Layer 2 of a small transformer language model trained on English Wikipedia (13 layers, counted from 0, width 96).
A neuron's activation on a vector x is SiLU(gate . x) times (in . x), where the dot is the dot product.

Input weights of the MLP neurons that the questions are about. A number n stands for (n - 500) times 0.00091.
n3 gate: 677,360,620,442,231,401,548,463,442,625,444,378,444,679,557,593,257,363,437,462,598,600,503,298,225,719,718,249,582,580,527,712,660,423,631,295,293,490,423,303,455,586,294,373,626,593,525,547,394,694,456,374,568,506,831,694,695,392,538,520,397,519,352,595,569,462,482,409,489,396,629,614,602,633,779,543,418,484,403,387,547,455,424,497,467,633,366,459,502,400,716,280,635,580,526,301
n31 gate: 306,481,508,622,393,552,558,444,505,697,559,580,871,322,501,341,292,579,566,794,569,633,584,297,665,642,366,536,441,440,248,416,429,549,393,387,640,463,374,570,443,610,543,393,407,417,452,295,456,448,340,587,487,433,549,514,367,739,457,480,624,444,668,365,470,191,735,443,615,476,483,492,481,306,531,486,441,486,854,648,603,448,415,768,277,409,477,291,372,288,548,323,388,352,570,400
n46 gate: 666,541,489,389,522,645,461,363,687,604,376,540,418,571,527,473,351,521,492,460,499,593,548,429,329,412,550,583,142,607,472,585,494,443,558,393,497,809,438,528,481,382,315,602,608,689,585,442,384,413,537,590,367,178,514,501,372,103,575,653,513,816,628,416,527,556,326,466,215,474,843,708,340,496,401,689,497,318,589,514,392,448,508,397,531,434,410,792,541,601,484,610,557,393,366,129
n49 gate: 675,538,493,414,561,426,516,429,638,505,448,417,505,592,269,551,429,318,591,208,316,540,512,535,386,454,497,417,549,301,510,579,646,228,535,395,574,576,394,501,586,460,435,466,593,557,526,553,598,363,644,506,535,613,584,503,406,455,478,676,658,653,816,304,619,574,444,487,417,416,730,502,561,406,356,510,539,533,477,487,628,552,637,559,431,457,499,480,515,449,561,561,796,424,504,474
n52 gate: 371,318,227,585,342,510,744,613,607,539,526,448,521,613,588,790,662,328,600,333,490,566,672,561,238,450,882,659,379,735,633,367,396,550,649,498,431,532,854,602,590,586,471,367,430,443,426,704,428,350,304,436,413,347,438,589,523,458,620,386,378,518,473,596,602,612,250,785,614,458,631,453,613,539,357,585,483,481,391,578,480,397,446,495,493,687,720,556,473,542,590,563,424,478,221,259
n63 gate: 449,433,584,394,315,163,392,422,396,497,371,340,562,471,611,512,735,479,607,689,411,352,398,382,518,432,582,591,584,480,468,426,497,410,330,432,513,501,501,421,466,415,749,570,484,428,576,403,486,515,490,482,308,541,420,574,554,597,653,500,539,299,835,448,311,509,519,522,589,363,494,410,552,792,369,424,219,560,546,526,657,475,620,701,377,575,597,342,315,735,640,556,576,556,636,355
n64 gate: 590,604,446,546,936,583,534,412,414,415,537,440,519,554,377,416,499,398,425,424,338,357,473,484,540,402,354,467,384,429,440,592,702,470,522,587,433,695,327,618,262,448,359,445,433,676,521,338,482,470,320,436,569,709,697,627,500,208,193,662,468,606,466,494,621,470,653,354,252,548,504,473,680,602,483,532,556,454,621,642,566,402,498,372,541,357,401,553,530,456,582,592,651,604,536,673
n82 gate: 563,501,486,323,640,562,246,459,390,398,549,423,485,655,314,559,467,552,423,347,384,325,485,520,439,328,491,417,571,362,474,401,382,599,563,426,466,976,316,649,226,532,311,306,699,500,461,352,532,482,509,336,527,747,237,476,288,265,193,653,692,785,417,607,605,587,479,407,152,447,555,498,499,508,430,482,642,327,553,413,372,365,402,455,510,600,278,612,437,400,512,594,773,385,564,498
n111 gate: 565,798,542,681,532,648,434,470,532,678,463,396,538,541,405,470,244,231,558,356,300,415,535,368,350,554,562,587,565,455,567,671,592,497,447,456,544,627,312,352,398,465,193,518,564,582,650,575,446,586,649,680,435,518,621,442,430,247,500,409,503,676,563,215,656,465,456,425,293,461,695,432,414,504,394,600,543,550,666,344,569,443,357,397,443,358,309,826,532,389,454,514,480,381,689,511
n113 gate: 457,555,494,575,403,600,708,409,459,394,518,585,439,527,392,496,549,562,337,608,636,764,533,281,443,570,365,514,685,435,357,290,557,561,436,549,440,463,262,524,321,507,413,489,680,640,423,481,643,424,423,328,733,598,558,453,383,360,431,455,376,648,681,536,574,402,555,442,416,706,412,452,532,357,404,614,372,520,371,485,468,504,564,423,592,541,341,428,526,586,369,387,593,661,676,646
n117 gate: 524,681,545,435,354,481,296,550,816,499,596,473,568,393,553,668,404,765,598,410,585,597,651,599,653,394,255,423,296,473,604,433,490,597,517,616,658,523,586,488,846,301,548,606,242,312,565,257,651,544,602,705,549,554,564,781,377,474,470,387,649,283,467,630,375,439,489,688,423,707,634,312,485,444,314,284,617,358,381,535,472,315,644,494,638,543,520,443,706,326,605,417,463,605,731,514
n136 gate: 565,559,441,368,489,585,325,580,563,546,645,429,521,465,408,522,540,496,393,545,488,540,359,452,574,549,399,221,596,650,279,496,510,381,548,612,399,551,495,788,262,523,459,511,572,746,646,470,407,401,415,488,706,687,420,356,475,475,329,259,483,519,537,446,481,343,502,665,453,543,492,551,517,461,540,453,462,248,506,616,432,473,642,450,313,525,545,490,328,421,513,414,537,479,502,377
n141 gate: 671,565,521,357,333,473,448,545,529,426,593,505,402,560,434,444,528,442,543,497,581,494,422,524,600,321,484,431,574,609,167,546,191,493,595,734,546,676,523,445,503,719,396,309,644,614,462,425,415,454,479,380,531,432,501,591,621,448,359,646,732,681,480,554,466,592,525,527,470,508,597,491,458,366,559,517,558,322,558,271,515,573,599,298,532,417,311,499,496,453,619,692,556,323,468,387
n163 gate: 484,807,672,636,467,466,512,560,512,503,487,633,588,596,526,412,529,517,633,525,587,617,462,482,496,445,709,604,691,495,557,516,584,509,619,435,449,529,667,481,510,564,651,454,512,650,653,678,577,423,609,737,326,408,605,661,403,478,574,420,447,607,377,688,648,563,324,528,600,455,348,378,204,607,493,516,305,580,384,433,370,642,579,484,690,487,651,460,499,613,357,484,356,609,429,476
n3 in: 718,533,549,519,569,327,544,591,470,571,465,353,552,620,427,246,266,327,306,534,424,517,488,568,217,609,703,350,477,491,498,672,484,490,541,332,379,517,449,440,488,536,334,555,523,652,597,364,275,648,538,439,592,602,600,690,579,307,350,662,549,512,481,619,715,241,502,312,508,489,534,580,674,656,626,451,516,420,600,503,475,515,351,470,597,529,263,515,540,327,540,394,587,608,597,481
n31 in: 556,574,374,462,516,582,341,691,733,659,294,521,570,485,557,355,546,473,536,483,398,510,326,666,606,310,572,518,545,502,610,511,493,432,468,440,385,528,652,765,623,358,544,805,284,353,577,375,623,636,500,535,533,422,577,584,519,601,437,513,474,215,544,611,531,564,627,439,586,411,547,613,289,485,477,176,490,562,369,668,601,770,706,644,462,391,563,491,323,643,716,548,432,731,615,493
n46 in: 590,390,533,478,568,684,400,252,634,345,452,584,314,536,543,513,393,578,438,571,585,629,696,298,396,406,460,465,489,608,517,491,577,567,710,550,494,622,553,320,512,403,451,439,622,562,289,494,321,347,427,582,646,487,445,536,538,432,381,630,480,831,406,553,587,506,466,266,406,722,571,474,520,594,423,712,566,561,357,627,329,514,420,548,443,674,498,483,579,577,530,513,442,479,471,433
n49 in: 609,434,611,450,542,463,531,402,515,394,458,630,459,494,412,577,401,575,487,425,525,432,533,580,652,428,438,490,694,392,554,432,636,391,478,550,574,579,425,451,581,520,497,388,568,497,392,527,461,410,504,393,678,764,530,458,391,583,435,775,563,652,693,470,607,528,589,425,429,523,509,418,560,377,362,525,668,646,572,534,517,531,703,664,366,471,508,422,448,393,455,529,732,680,528,564
n52 in: 611,558,706,532,381,592,398,333,428,491,607,458,328,633,774,490,538,610,410,575,622,498,598,378,515,444,458,300,499,461,515,479,296,593,455,444,473,396,327,252,314,564,315,478,703,585,237,558,446,472,718,679,446,754,524,332,447,440,324,599,798,470,376,417,513,349,424,232,351,508,604,488,447,489,807,673,408,439,501,370,614,481,560,512,588,458,407,484,395,540,322,638,611,800,609,702
n63 in: 411,553,571,685,420,537,681,591,473,495,687,599,353,269,622,419,482,403,666,504,644,657,343,429,656,556,705,382,555,585,515,497,293,350,523,456,528,334,345,716,637,590,460,582,374,508,400,348,685,165,447,319,623,543,567,402,435,666,487,514,456,409,487,440,335,482,471,558,590,650,505,641,530,498,437,432,514,622,467,392,421,546,312,404,579,460,281,337,314,365,500,403,460,690,402,620
n64 in: 547,412,336,579,621,433,611,373,319,333,378,745,418,378,390,356,556,475,426,458,414,666,739,582,686,735,676,437,570,577,574,475,664,511,366,477,587,618,515,544,536,492,494,606,459,420,661,527,374,422,594,729,394,528,428,498,491,609,716,333,545,395,385,411,623,492,604,549,632,423,593,499,469,368,241,547,552,636,649,453,542,637,374,511,578,407,596,251,352,197,402,323,525,316,863,545
n82 in: 590,620,536,499,550,567,388,538,303,762,618,627,567,635,731,272,406,545,335,521,638,515,585,569,435,189,474,461,439,208,492,394,392,628,286,542,393,587,306,478,351,613,265,447,337,751,263,342,249,466,480,420,658,539,520,548,529,320,517,754,702,681,560,765,562,503,352,414,324,450,538,529,237,579,615,579,267,770,608,616,651,556,446,494,696,487,443,624,482,419,572,670,520,485,416,620
n111 in: 538,589,596,641,469,807,269,288,534,609,565,601,469,597,431,516,385,414,391,481,520,538,567,461,453,529,360,570,681,675,671,493,756,556,548,495,571,582,439,208,428,424,371,297,506,466,454,526,517,405,465,609,744,680,472,494,568,457,499,431,543,770,387,332,590,516,585,468,473,620,517,406,563,541,427,649,685,687,578,446,298,518,409,310,368,559,363,607,531,253,457,436,358,443,523,693
n113 in: 521,547,401,382,567,512,574,552,547,477,337,312,319,770,290,596,611,345,552,333,281,460,474,576,409,500,571,482,537,663,501,402,465,502,477,611,292,715,484,601,362,420,340,515,546,573,472,460,677,507,469,452,473,507,699,498,410,332,368,582,373,560,482,394,644,694,473,696,311,504,576,459,480,362,413,557,431,424,460,563,464,517,574,391,677,545,325,571,642,575,480,408,650,611,471,692
n117 in: 570,538,672,557,442,492,628,503,407,612,503,634,506,434,738,412,541,370,643,545,406,547,406,343,473,541,590,421,755,508,504,570,379,485,435,495,584,314,428,517,337,761,422,515,648,552,409,539,327,575,334,393,406,458,389,294,675,556,626,486,401,564,598,527,476,599,428,394,765,408,443,528,600,532,524,588,333,702,389,456,645,781,345,618,417,450,485,369,277,514,442,345,278,522,320,465
n136 in: 482,365,425,542,510,503,502,532,594,463,455,547,658,468,567,487,533,448,648,626,465,408,469,605,609,630,408,539,599,626,409,393,561,399,431,414,440,423,526,661,585,470,572,794,477,566,701,523,483,347,524,554,545,374,484,636,538,745,479,275,439,293,586,558,318,478,492,515,531,550,236,538,540,534,333,475,495,543,429,546,479,542,598,657,373,365,484,446,393,366,566,291,378,537,584,481
n141 in: 536,576,577,576,577,508,466,546,417,420,577,504,444,468,451,401,533,373,693,328,360,298,390,555,426,577,483,548,536,294,558,448,550,468,470,432,409,400,530,453,343,446,409,510,456,442,573,537,558,585,465,528,424,436,636,768,679,554,551,299,459,257,429,419,451,650,549,402,636,467,442,330,505,550,398,443,486,687,599,353,559,472,620,562,539,738,519,409,505,576,623,422,445,711,373,783
n163 in: 362,402,276,549,372,678,470,631,607,427,614,453,424,163,435,588,620,459,301,663,493,540,579,560,581,548,301,422,502,476,417,442,344,551,400,475,509,410,521,405,466,504,514,455,536,424,241,378,579,606,539,336,820,637,308,547,363,494,429,541,657,479,530,423,288,406,574,382,657,631,491,682,720,355,455,420,730,425,520,573,543,443,489,564,368,578,297,384,486,468,638,464,553,526,648,610

Each question shows a token from some text and the vector x that enters the MLP there. A number n stands for (n - 500) times 0.0067.

"p": 405,518,408,619,466,416,467,519,617,488,447,511,646,343,617,406,505,454,396,473,563,502,709,456,437,530,385,463,518,543,543,419,523,495,606,504,563,389,465,597,223,535,529,512,415,522,497,485,494,509,505,550,668,580,451,476,422,637,567,541,635,485,310,478,516,496,378,531,567,478,490,563,601,506,520,565,515,407,521,488,504,452,537,524,374,491,507,447,574,590,530,519,528,518,462,538
Which of these neurons fires most? n136

" |": 485,508,573,553,437,534,448,439,574,564,579,521,513,548,576,614,458,507,463,503,613,520,567,537,543,507,314,496,476,606,474,488,512,509,494,524,472,455,509,382,531,341,386,422,552,431,431,586,496,485,524,450,495,539,480,492,522,511,556,451,492,581,414,547,556,493,481,482,447,508,486,471,491,511,525,800,493,530,499,445,481,557,479,490,411,516,476,610,493,475,520,487,447,515,529,463
The most active neuron and its activation: n111, at about 0.87

"ame": 523,589,542,690,376,495,542,455,476,401,627,490,466,396,576,538,584,622,491,570,548,629,516,581,379,520,640,441,579,474,451,379,367,507,541,452,451,560,465,494,442,477,485,496,605,636,397,537,494,488,483,409,690,772,464,465,494,546,574,521,543,422,539,564,471,579,523,513,579,527,407,506,653,483,511,529,560,521,500,562,532,490,491,508,412,446,507,366,337,518,482,493,505,562,351,402
Which two neurons fire most, strongest first? n52, n63

"|": 567,453,591,400,554,494,482,332,510,446,668,574,382,560,588,587,520,519,448,470,521,566,632,464,460,501,386,558,526,534,457,431,554,537,550,570,563,545,554,386,521,372,473,475,534,472,457,579,461,486,444,601,468,538,479,542,556,506,571,554,459,590,474,403,501,489,574,473,374,540,496,549,613,499,464,643,640,596,556,507,361,587,437,495,472,569,501,505,507,322,485,495,453,479,573,512
Which of these neurons fires most? n46

" c": 632,519,381,559,524,496,451,562,395,569,533,479,790,513,668,547,487,497,388,553,638,435,514,512,518,518,538,510,528,472,609,427,502,459,474,415,403,475,411,503,483,415,608,502,433,632,527,485,389,524,465,534,436,584,439,519,434,578,537,563,496,633,335,532,540,501,527,496,599,497,429,490,509,514,491,604,427,561,488,517,543,723,483,513,375,479,304,254,523,434,446,465,514,475,408,575
The most active neuron and its activation: n3, at about 0.14

"ly": 301,448,540,533,696,525,496,515,555,543,496,579,502,396,526,511,404,573,457,518,552,537,494,584,632,534,458,447,547,515,533,432,682,591,505,384,590,528,318,470,586,492,340,647,528,645,438,581,560,497,442,457,623,600,471,615,473,488,498,473,561,256,372,460,501,549,450,523,377,512,490,482,588,455,498,473,487,490,456,574,485,546,466,494,320,505,371,401,514,530,581,500,448,498,477,602
Which of these neurons fires most? n64

" R": 447,646,515,627,597,513,551,504,515,512,516,486,702,405,650,454,473,507,445,447,555,424,498,419,611,464,468,467,501,489,541,478,563,571,501,597,586,441,579,434,327,590,391,478,545,532,438,535,482,513,580,469,610,511,532,481,523,491,529,500,486,570,497,525,428,632,441,440,633,440,484,498,588,502,455,591,497,577,489,455,383,836,387,461,418,535,610,514,411,424,514,489,515,529,456,402
Which of these neurons fires most? n111

" le": 397,497,550,655,495,499,502,517,483,465,549,478,717,398,618,458,516,483,504,542,452,478,564,436,550,516,624,534,579,505,552,561,661,473,575,537,519,416,371,357,486,566,515,460,506,438,450,467,499,507,433,530,503,481,392,474,478,532,579,715,498,523,678,551,591,505,540,533,374,591,495,464,508,451,492,419,563,515,545,506,561,590,511,497,611,579,311,473,410,418,513,426,483,511,602,426
The most active neuron and its activation: n111, at about 0.24

"b": 406,460,382,554,601,521,506,497,459,515,570,463,557,467,431,433,576,455,391,554,355,485,578,503,543,527,468,531,406,549,507,368,567,529,500,543,559,400,579,587,343,471,510,351,514,440,523,554,547,519,661,543,614,660,575,525,509,410,386,524,625,546,165,432,539,480,552,478,509,519,647,507,416,549,398,483,518,527,525,529,601,614,481,490,587,464,403,399,525,382,490,519,551,555,613,458
The most active neuron and its activation: n64, at about 2

"th": 370,399,542,511,454,496,487,443,424,428,501,505,537,485,668,452,442,555,482,494,712,483,483,505,575,506,591,539,565,546,500,386,430,559,448,516,591,463,430,511,493,544,567,492,398,535,491,542,662,511,289,538,607,515,480,558,496,517,552,593,580,532,320,599,567,394,435,524,502,518,348,498,581,519,441,611,618,493,489,475,488,439,523,488,704,445,375,474,473,416,571,571,530,584,427,449
Which of these neurons fires most? n52

"y": 328,408,495,504,623,468,467,511,535,514,478,604,443,667,482,448,521,417,514,395,612,616,531,556,635,485,556,466,479,471,493,496,531,649,533,382,467,546,411,468,511,613,414,528,499,583,401,634,573,550,635,581,479,650,411,541,466,367,550,374,554,452,385,487,539,455,519,545,614,509,390,562,582,475,533,482,408,514,446,510,441,377,535,527,483,496,538,439,590,446,593,483,451,506,491,526
The most active neuron and its activation: n52, at about 0.12

"a": 365,553,459,501,477,439,488,488,560,420,561,537,320,437,499,445,482,481,465,519,464,593,409,507,457,468,449,496,479,549,483,559,542,670,432,460,591,499,452,538,642,608,556,519,474,543,429,442,457,522,593,503,506,398,386,513,463,520,460,555,534,592,466,604,520,427,553,413,491,528,512,409,483,457,536,625,454,526,587,552,521,480,361,445,599,552,570,506,465,555,376,493,520,529,466,501
Which of these neurons fires most? n136

"h": 325,459,398,490,439,544,566,512,421,420,521,528,497,457,551,528,516,527,519,481,519,449,456,558,469,477,608,501,582,478,546,415,343,699,481,523,509,502,514,503,589,631,426,525,488,439,536,581,421,456,409,624,588,577,456,515,485,435,532,521,586,554,389,540,652,544,412,512,537,472,530,462,499,475,444,563,552,406,550,472,549,470,460,473,537,498,216,426,642,498,350,496,440,531,641,615
Which three neurons fire most, strongest first? n52, n82, n113

"at": 374,528,482,586,591,464,508,426,446,439,501,461,501,613,593,491,369,435,531,435,516,388,523,426,376,523,370,456,522,451,436,406,455,659,414,391,593,430,747,501,510,493,460,471,534,660,492,530,752,479,502,572,412,511,399,474,451,572,578,494,489,576,571,570,450,522,545,462,575,563,384,488,352,499,488,494,517,564,465,533,545,442,530,480,397,519,568,512,592,578,500,540,500,488,549,596
Which of these neurons fires most? n3

"6": 501,528,421,463,501,516,450,515,590,569,398,502,367,543,602,504,458,512,339,529,588,535,487,773,505,411,509,411,509,527,527,493,465,493,513,576,397,427,543,564,476,475,458,502,453,606,399,449,476,524,578,470,421,503,470,481,481,394,462,530,584,548,347,572,508,518,501,519,311,536,481,492,548,494,493,458,740,580,443,550,499,656,539,484,495,518,434,569,502,442,462,528,479,535,635,583
The most active neuron and its activation: n82, at about 1.2

"m": 452,572,556,649,248,565,520,566,461,345,471,513,615,459,457,503,467,509,527,510,591,477,529,525,524,547,463,434,456,490,541,443,346,620,488,543,417,329,535,512,532,493,533,509,496,509,403,607,588,517,570,527,643,491,441,459,460,434,546,661,540,376,464,455,624,412,399,575,548,520,528,500,344,507,468,503,447,520,509,461,561,464,427,484,522,532,629,221,489,599,353,494,562,489,487,453
Which three neurons fire most, strongest first? n163, n52, n111

"ish": 342,508,425,478,419,537,553,406,449,322,499,497,432,669,521,599,447,434,596,579,567,520,551,501,502,503,599,457,570,510,634,473,548,568,394,499,432,466,484,489,561,551,395,552,543,556,467,590,441,498,472,451,565,639,452,503,553,457,513,555,441,441,535,528,576,517,400,464,543,564,340,497,530,490,413,463,486,442,524,611,460,315,614,453,532,504,303,388,401,567,291,499,466,520,358,486
Which three neurons fire most, strongest first? n113, n52, n31

"e": 398,619,452,579,448,554,487,583,499,393,469,551,449,461,531,500,603,584,400,542,442,476,500,608,564,557,519,518,520,404,488,423,595,492,478,418,597,454,508,382,404,591,674,517,487,470,547,546,487,477,513,516,516,510,349,561,454,584,331,568,487,539,484,535,465,471,508,528,649,513,501,414,568,486,558,475,629,574,514,571,514,382,432,501,647,521,452,304,360,496,575,449,474,504,461,492
Which of these neurons fires most? n163

"ar": 279,518,346,576,496,476,590,453,422,376,534,544,648,473,410,529,509,551,422,516,543,447,493,452,602,461,424,458,529,585,577,500,568,514,526,477,639,608,433,489,450,602,488,561,570,680,551,459,413,517,478,448,400,522,400,485,505,405,492,522,537,499,348,504,565,448,542,550,889,505,437,483,564,476,484,458,464,667,459,531,525,504,558,541,551,518,417,537,479,416,362,499,446,537,649,553
Which three neurons fire most, strongest first? n64, n163, n46

".": 482,489,482,488,412,554,451,477,559,619,576,516,629,404,501,559,476,614,480,596,759,673,471,464,549,485,471,476,408,410,517,511,516,557,483,458,532,417,412,515,475,432,490,493,605,332,270,457,301,531,356,520,476,481,503,519,497,546,469,450,557,434,429,581,477,447,555,449,671,495,619,476,511,509,443,518,578,416,487,518,570,486,543,508,376,483,441,386,530,363,543,499,433,484,564,433
The most active neuron and its activation: n117, at about 0.48

"ac": 469,549,484,634,498,460,474,565,558,575,485,596,612,550,552,476,475,474,566,683,583,430,376,373,342,526,374,479,467,489,581,353,387,561,413,472,601,471,487,434,602,498,400,539,493,529,530,262,580,503,588,468,595,671,481,486,506,489,587,658,596,569,394,535,394,441,487,478,486,534,499,539,546,480,511,517,615,476,529,447,447,512,510,492,490,516,410,680,553,516,470,491,491,483,479,491
The most active neuron and its activation: n82, at about 0.47

"ent": 392,507,541,529,529,472,483,554,471,380,583,497,413,521,500,479,529,515,403,559,637,734,565,487,435,494,425,524,453,513,497,357,508,444,505,463,588,442,577,542,324,519,720,487,387,688,516,455,640,466,408,432,486,523,458,501,509,507,541,411,567,429,694,531,481,631,618,526,522,527,454,501,554,506,511,516,464,749,550,518,569,387,537,499,593,459,249,625,452,651,530,507,475,520,568,609
Which three neurons fire most, strongest first? n63, n3, n46

" wh": 506,535,617,499,589,591,518,478,494,425,507,419,536,435,647,514,502,610,477,520,427,614,571,486,599,452,464,471,421,494,528,413,574,522,522,481,500,511,524,478,481,491,475,397,499,489,376,491,358,465,177,554,648,488,499,471,450,454,518,495,646,518,499,576,521,425,502,435,803,527,442,417,462,491,409,502,577,685,574,463,563,688,565,481,413,533,399,426,563,392,547,479,483,509,501,506
Which of these neurons fires most? n117

"le": 396,511,416,615,532,493,568,499,582,376,602,493,496,380,658,440,584,543,546,506,498,547,551,592,380,544,490,552,577,387,582,486,549,524,501,477,496,510,461,469,458,560,511,483,548,446,513,557,556,508,521,405,507,519,447,506,500,548,596,608,502,506,579,629,480,424,617,529,559,518,302,450,635,481,434,473,634,483,403,465,570,423,343,487,553,500,353,619,431,551,652,450,493,533,584,525
The most active neuron and its activation: n46, at about 0.068

"ial": 394,481,501,604,373,511,526,492,469,459,498,555,354,585,573,595,497,435,452,391,614,553,496,440,407,528,365,473,513,579,641,460,501,515,508,476,519,403,474,577,415,571,427,625,470,485,406,463,628,567,357,455,495,510,525,528,475,733,531,495,427,480,702,564,511,378,581,527,458,514,444,482,501,461,379,523,428,614,432,538,440,474,590,519,531,424,337,424,396,569,503,489,512,499,530,537
Which three neurons fire most, strongest first? n113, n63, n31

"S": 530,506,544,465,575,465,461,475,553,556,569,547,636,441,625,543,585,424,542,718,558,403,509,481,361,487,557,537,516,443,453,419,486,520,413,564,354,489,465,458,509,617,384,560,493,613,399,547,530,488,384,431,611,602,399,493,486,562,531,528,546,519,516,456,531,546,341,421,451,493,499,579,448,496,499,481,591,746,498,483,294,487,487,505,475,465,384,503,364,454,437,516,446,473,463,470
Which of these neurons fires most? n82

"et": 280,501,489,557,406,511,493,449,576,510,460,497,582,269,530,499,537,552,496,467,536,523,324,452,559,506,442,511,581,472,467,315,611,620,500,423,514,483,770,530,438,479,368,468,442,482,596,440,632,496,535,544,527,528,540,468,486,562,335,606,510,531,485,659,564,476,516,541,495,522,543,546,563,495,522,453,522,747,484,499,575,408,501,442,355,572,355,506,556,527,483,482,466,504,414,590
The most active neuron and its activation: n31, at about 0.35

"ive": 315,467,459,470,595,514,475,428,573,381,476,536,393,644,629,548,534,556,508,567,435,518,382,597,492,554,595,533,539,501,555,471,513,425,521,560,463,545,363,560,328,533,439,437,455,460,423,518,615,539,400,492,595,446,389,536,526,698,444,466,479,380,612,548,464,465,584,554,614,572,385,441,702,475,419,539,548,523,467,601,485,350,518,474,380,516,341,443,463,503,479,470,544,542,438,485
Which two neurons fire most, strongest first? n136, n63

"v": 484,512,410,584,517,490,457,490,475,408,626,431,564,408,623,531,467,472,337,467,508,420,511,412,543,474,446,414,462,527,460,373,489,470,460,645,601,549,478,441,419,538,672,595,439,553,388,478,471,507,526,538,685,356,423,431,507,538,510,563,603,526,390,459,391,591,597,518,620,522,513,425,394,470,430,476,456,456,514,521,366,371,532,524,413,452,531,477,579,403,368,517,560,511,561,414
The most active neuron and its activation: n3, at about 0.28

"er": 479,463,421,496,547,497,558,470,486,603,561,484,460,520,357,587,545,471,484,419,485,513,581,559,568,523,486,456,510,491,567,414,472,533,454,515,508,451,565,391,389,580,392,468,462,552,561,570,358,522,495,508,547,636,491,548,501,522,643,555,480,401,341,721,480,501,512,520,736,522,517,532,527,447,524,491,437,506,465,584,553,250,344,473,324,415,511,578,472,525,456,489,468,457,422,663
Which of these neurons fires most? n46

"it": 417,492,394,696,618,550,496,447,534,476,467,475,482,639,391,499,424,478,579,711,437,591,551,479,503,453,439,551,485,474,516,409,557,542,449,536,622,466,646,497,435,419,405,435,580,596,480,465,643,480,544,467,477,554,352,490,427,563,392,445,568,548,434,428,428,505,529,504,602,506,528,579,495,508,482,452,333,509,579,536,443,446,536,451,381,486,419,618,510,596,582,453,529,474,575,552
Which of these neurons fires most? n111

" s": 406,559,576,622,550,460,502,526,454,468,558,481,697,527,752,506,590,534,511,652,610,460,587,502,427,510,635,442,477,481,558,525,505,606,453,527,456,601,475,443,512,535,392,576,457,561,530,482,400,464,265,484,515,531,516,480,491,676,529,451,622,445,486,539,532,475,503,441,525,493,466,541,405,527,482,513,491,605,566,569,379,640,492,506,389,479,368,275,462,472,635,544,430,504,477,501
Which three neurons fire most, strongest first? n31, n63, n113

"en": 224,470,492,446,440,579,502,512,485,563,622,529,527,337,253,545,441,507,506,519,607,500,532,464,521,518,469,390,601,521,448,492,464,587,547,447,609,505,530,466,297,503,398,572,435,406,586,419,480,537,569,458,429,573,352,452,512,456,572,463,501,387,571,499,399,477,528,493,534,482,530,496,632,498,599,420,426,567,490,591,397,628,396,465,480,440,510,463,585,499,514,536,547,505,522,590
Which two neurons fire most, strongest first? n46, n49

"'s": 599,532,621,477,586,477,501,458,561,414,517,519,477,538,556,624,509,502,489,519,527,617,554,538,578,532,583,539,589,507,529,428,470,445,476,562,446,451,487,570,548,592,315,553,675,497,580,492,464,520,480,439,594,583,487,549,491,550,462,378,488,496,716,490,479,496,679,543,730,475,537,421,490,464,435,553,611,474,515,569,534,554,516,467,301,508,496,191,474,466,447,513,481,533,433,522
Which of these neurons fires most? n136

"k": 349,597,397,645,501,541,525,547,517,449,633,524,565,445,466,557,594,585,533,598,442,427,667,498,480,477,536,512,486,558,574,343,386,687,480,521,435,434,555,523,445,595,381,527,360,479,514,514,508,493,574,500,644,579,531,513,480,510,460,510,468,534,591,378,585,489,445,488,459,504,389,502,485,486,538,442,366,530,492,478,635,477,577,560,621,505,588,463,543,512,398,546,476,542,595,563
Which of these neurons fires most? n52

" (": 434,493,442,429,509,565,506,554,485,360,595,488,727,455,650,500,460,496,506,641,590,437,481,481,534,539,466,605,526,558,418,628,424,440,550,485,593,434,540,444,566,475,610,599,565,457,442,521,463,501,345,512,515,501,549,482,536,740,699,506,524,568,434,620,479,508,610,537,511,586,438,570,433,483,536,501,510,622,515,555,504,634,555,517,414,502,650,368,382,456,457,495,447,511,559,566
The most active neuron and its activation: n31, at about 0.99

"s": 408,481,641,638,493,430,496,583,464,356,644,404,503,585,584,428,564,514,498,529,606,397,578,608,514,459,339,431,451,457,496,404,420,528,511,504,429,468,521,592,577,663,362,625,564,574,518,514,455,474,582,475,446,526,434,450,517,592,555,422,567,430,606,584,456,459,426,517,511,442,476,524,414,490,509,585,461,536,477,595,492,465,401,532,492,509,473,385,460,506,541,563,475,512,568,540
Which two neurons fire most, strongest first? n111, n63

"end": 404,530,389,559,517,506,498,358,491,447,585,452,553,510,420,568,496,411,520,514,527,593,578,458,492,487,421,378,463,442,485,360,518,484,433,523,679,565,510,589,397,503,666,384,343,539,516,482,628,519,477,458,481,468,382,534,512,505,461,476,487,549,380,534,495,554,548,537,495,507,485,461,762,547,559,542,404,552,507,563,512,557,433,495,485,468,367,343,518,535,455,461,453,506,716,552
The most active neuron and its activation: n64, at about 0.49

" the": 307,556,484,392,661,503,556,510,561,525,434,466,554,605,603,615,557,547,547,509,565,703,578,490,567,559,428,539,627,527,514,428,482,502,439,494,352,439,440,484,479,470,474,579,635,467,473,481,472,488,413,522,637,539,494,509,467,434,514,464,464,523,520,513,537,413,748,507,477,501,419,442,456,486,409,572,582,473,514,454,495,613,587,509,470,513,504,250,490,420,445,526,522,564,533,548
Which of these neurons fires most? n113

"u": 331,557,560,599,399,488,509,488,472,444,480,447,527,526,495,519,485,483,488,586,460,529,521,534,546,471,536,391,530,557,554,621,493,510,482,439,578,601,501,333,623,596,489,392,359,719,377,473,607,480,749,569,473,464,455,459,486,586,510,461,539,375,614,589,472,421,488,504,731,592,568,486,475,494,437,551,527,472,483,492,406,462,563,521,678,539,304,529,503,548,420,480,533,507,456,574
The most active neuron and its activation: n163, at about 0.45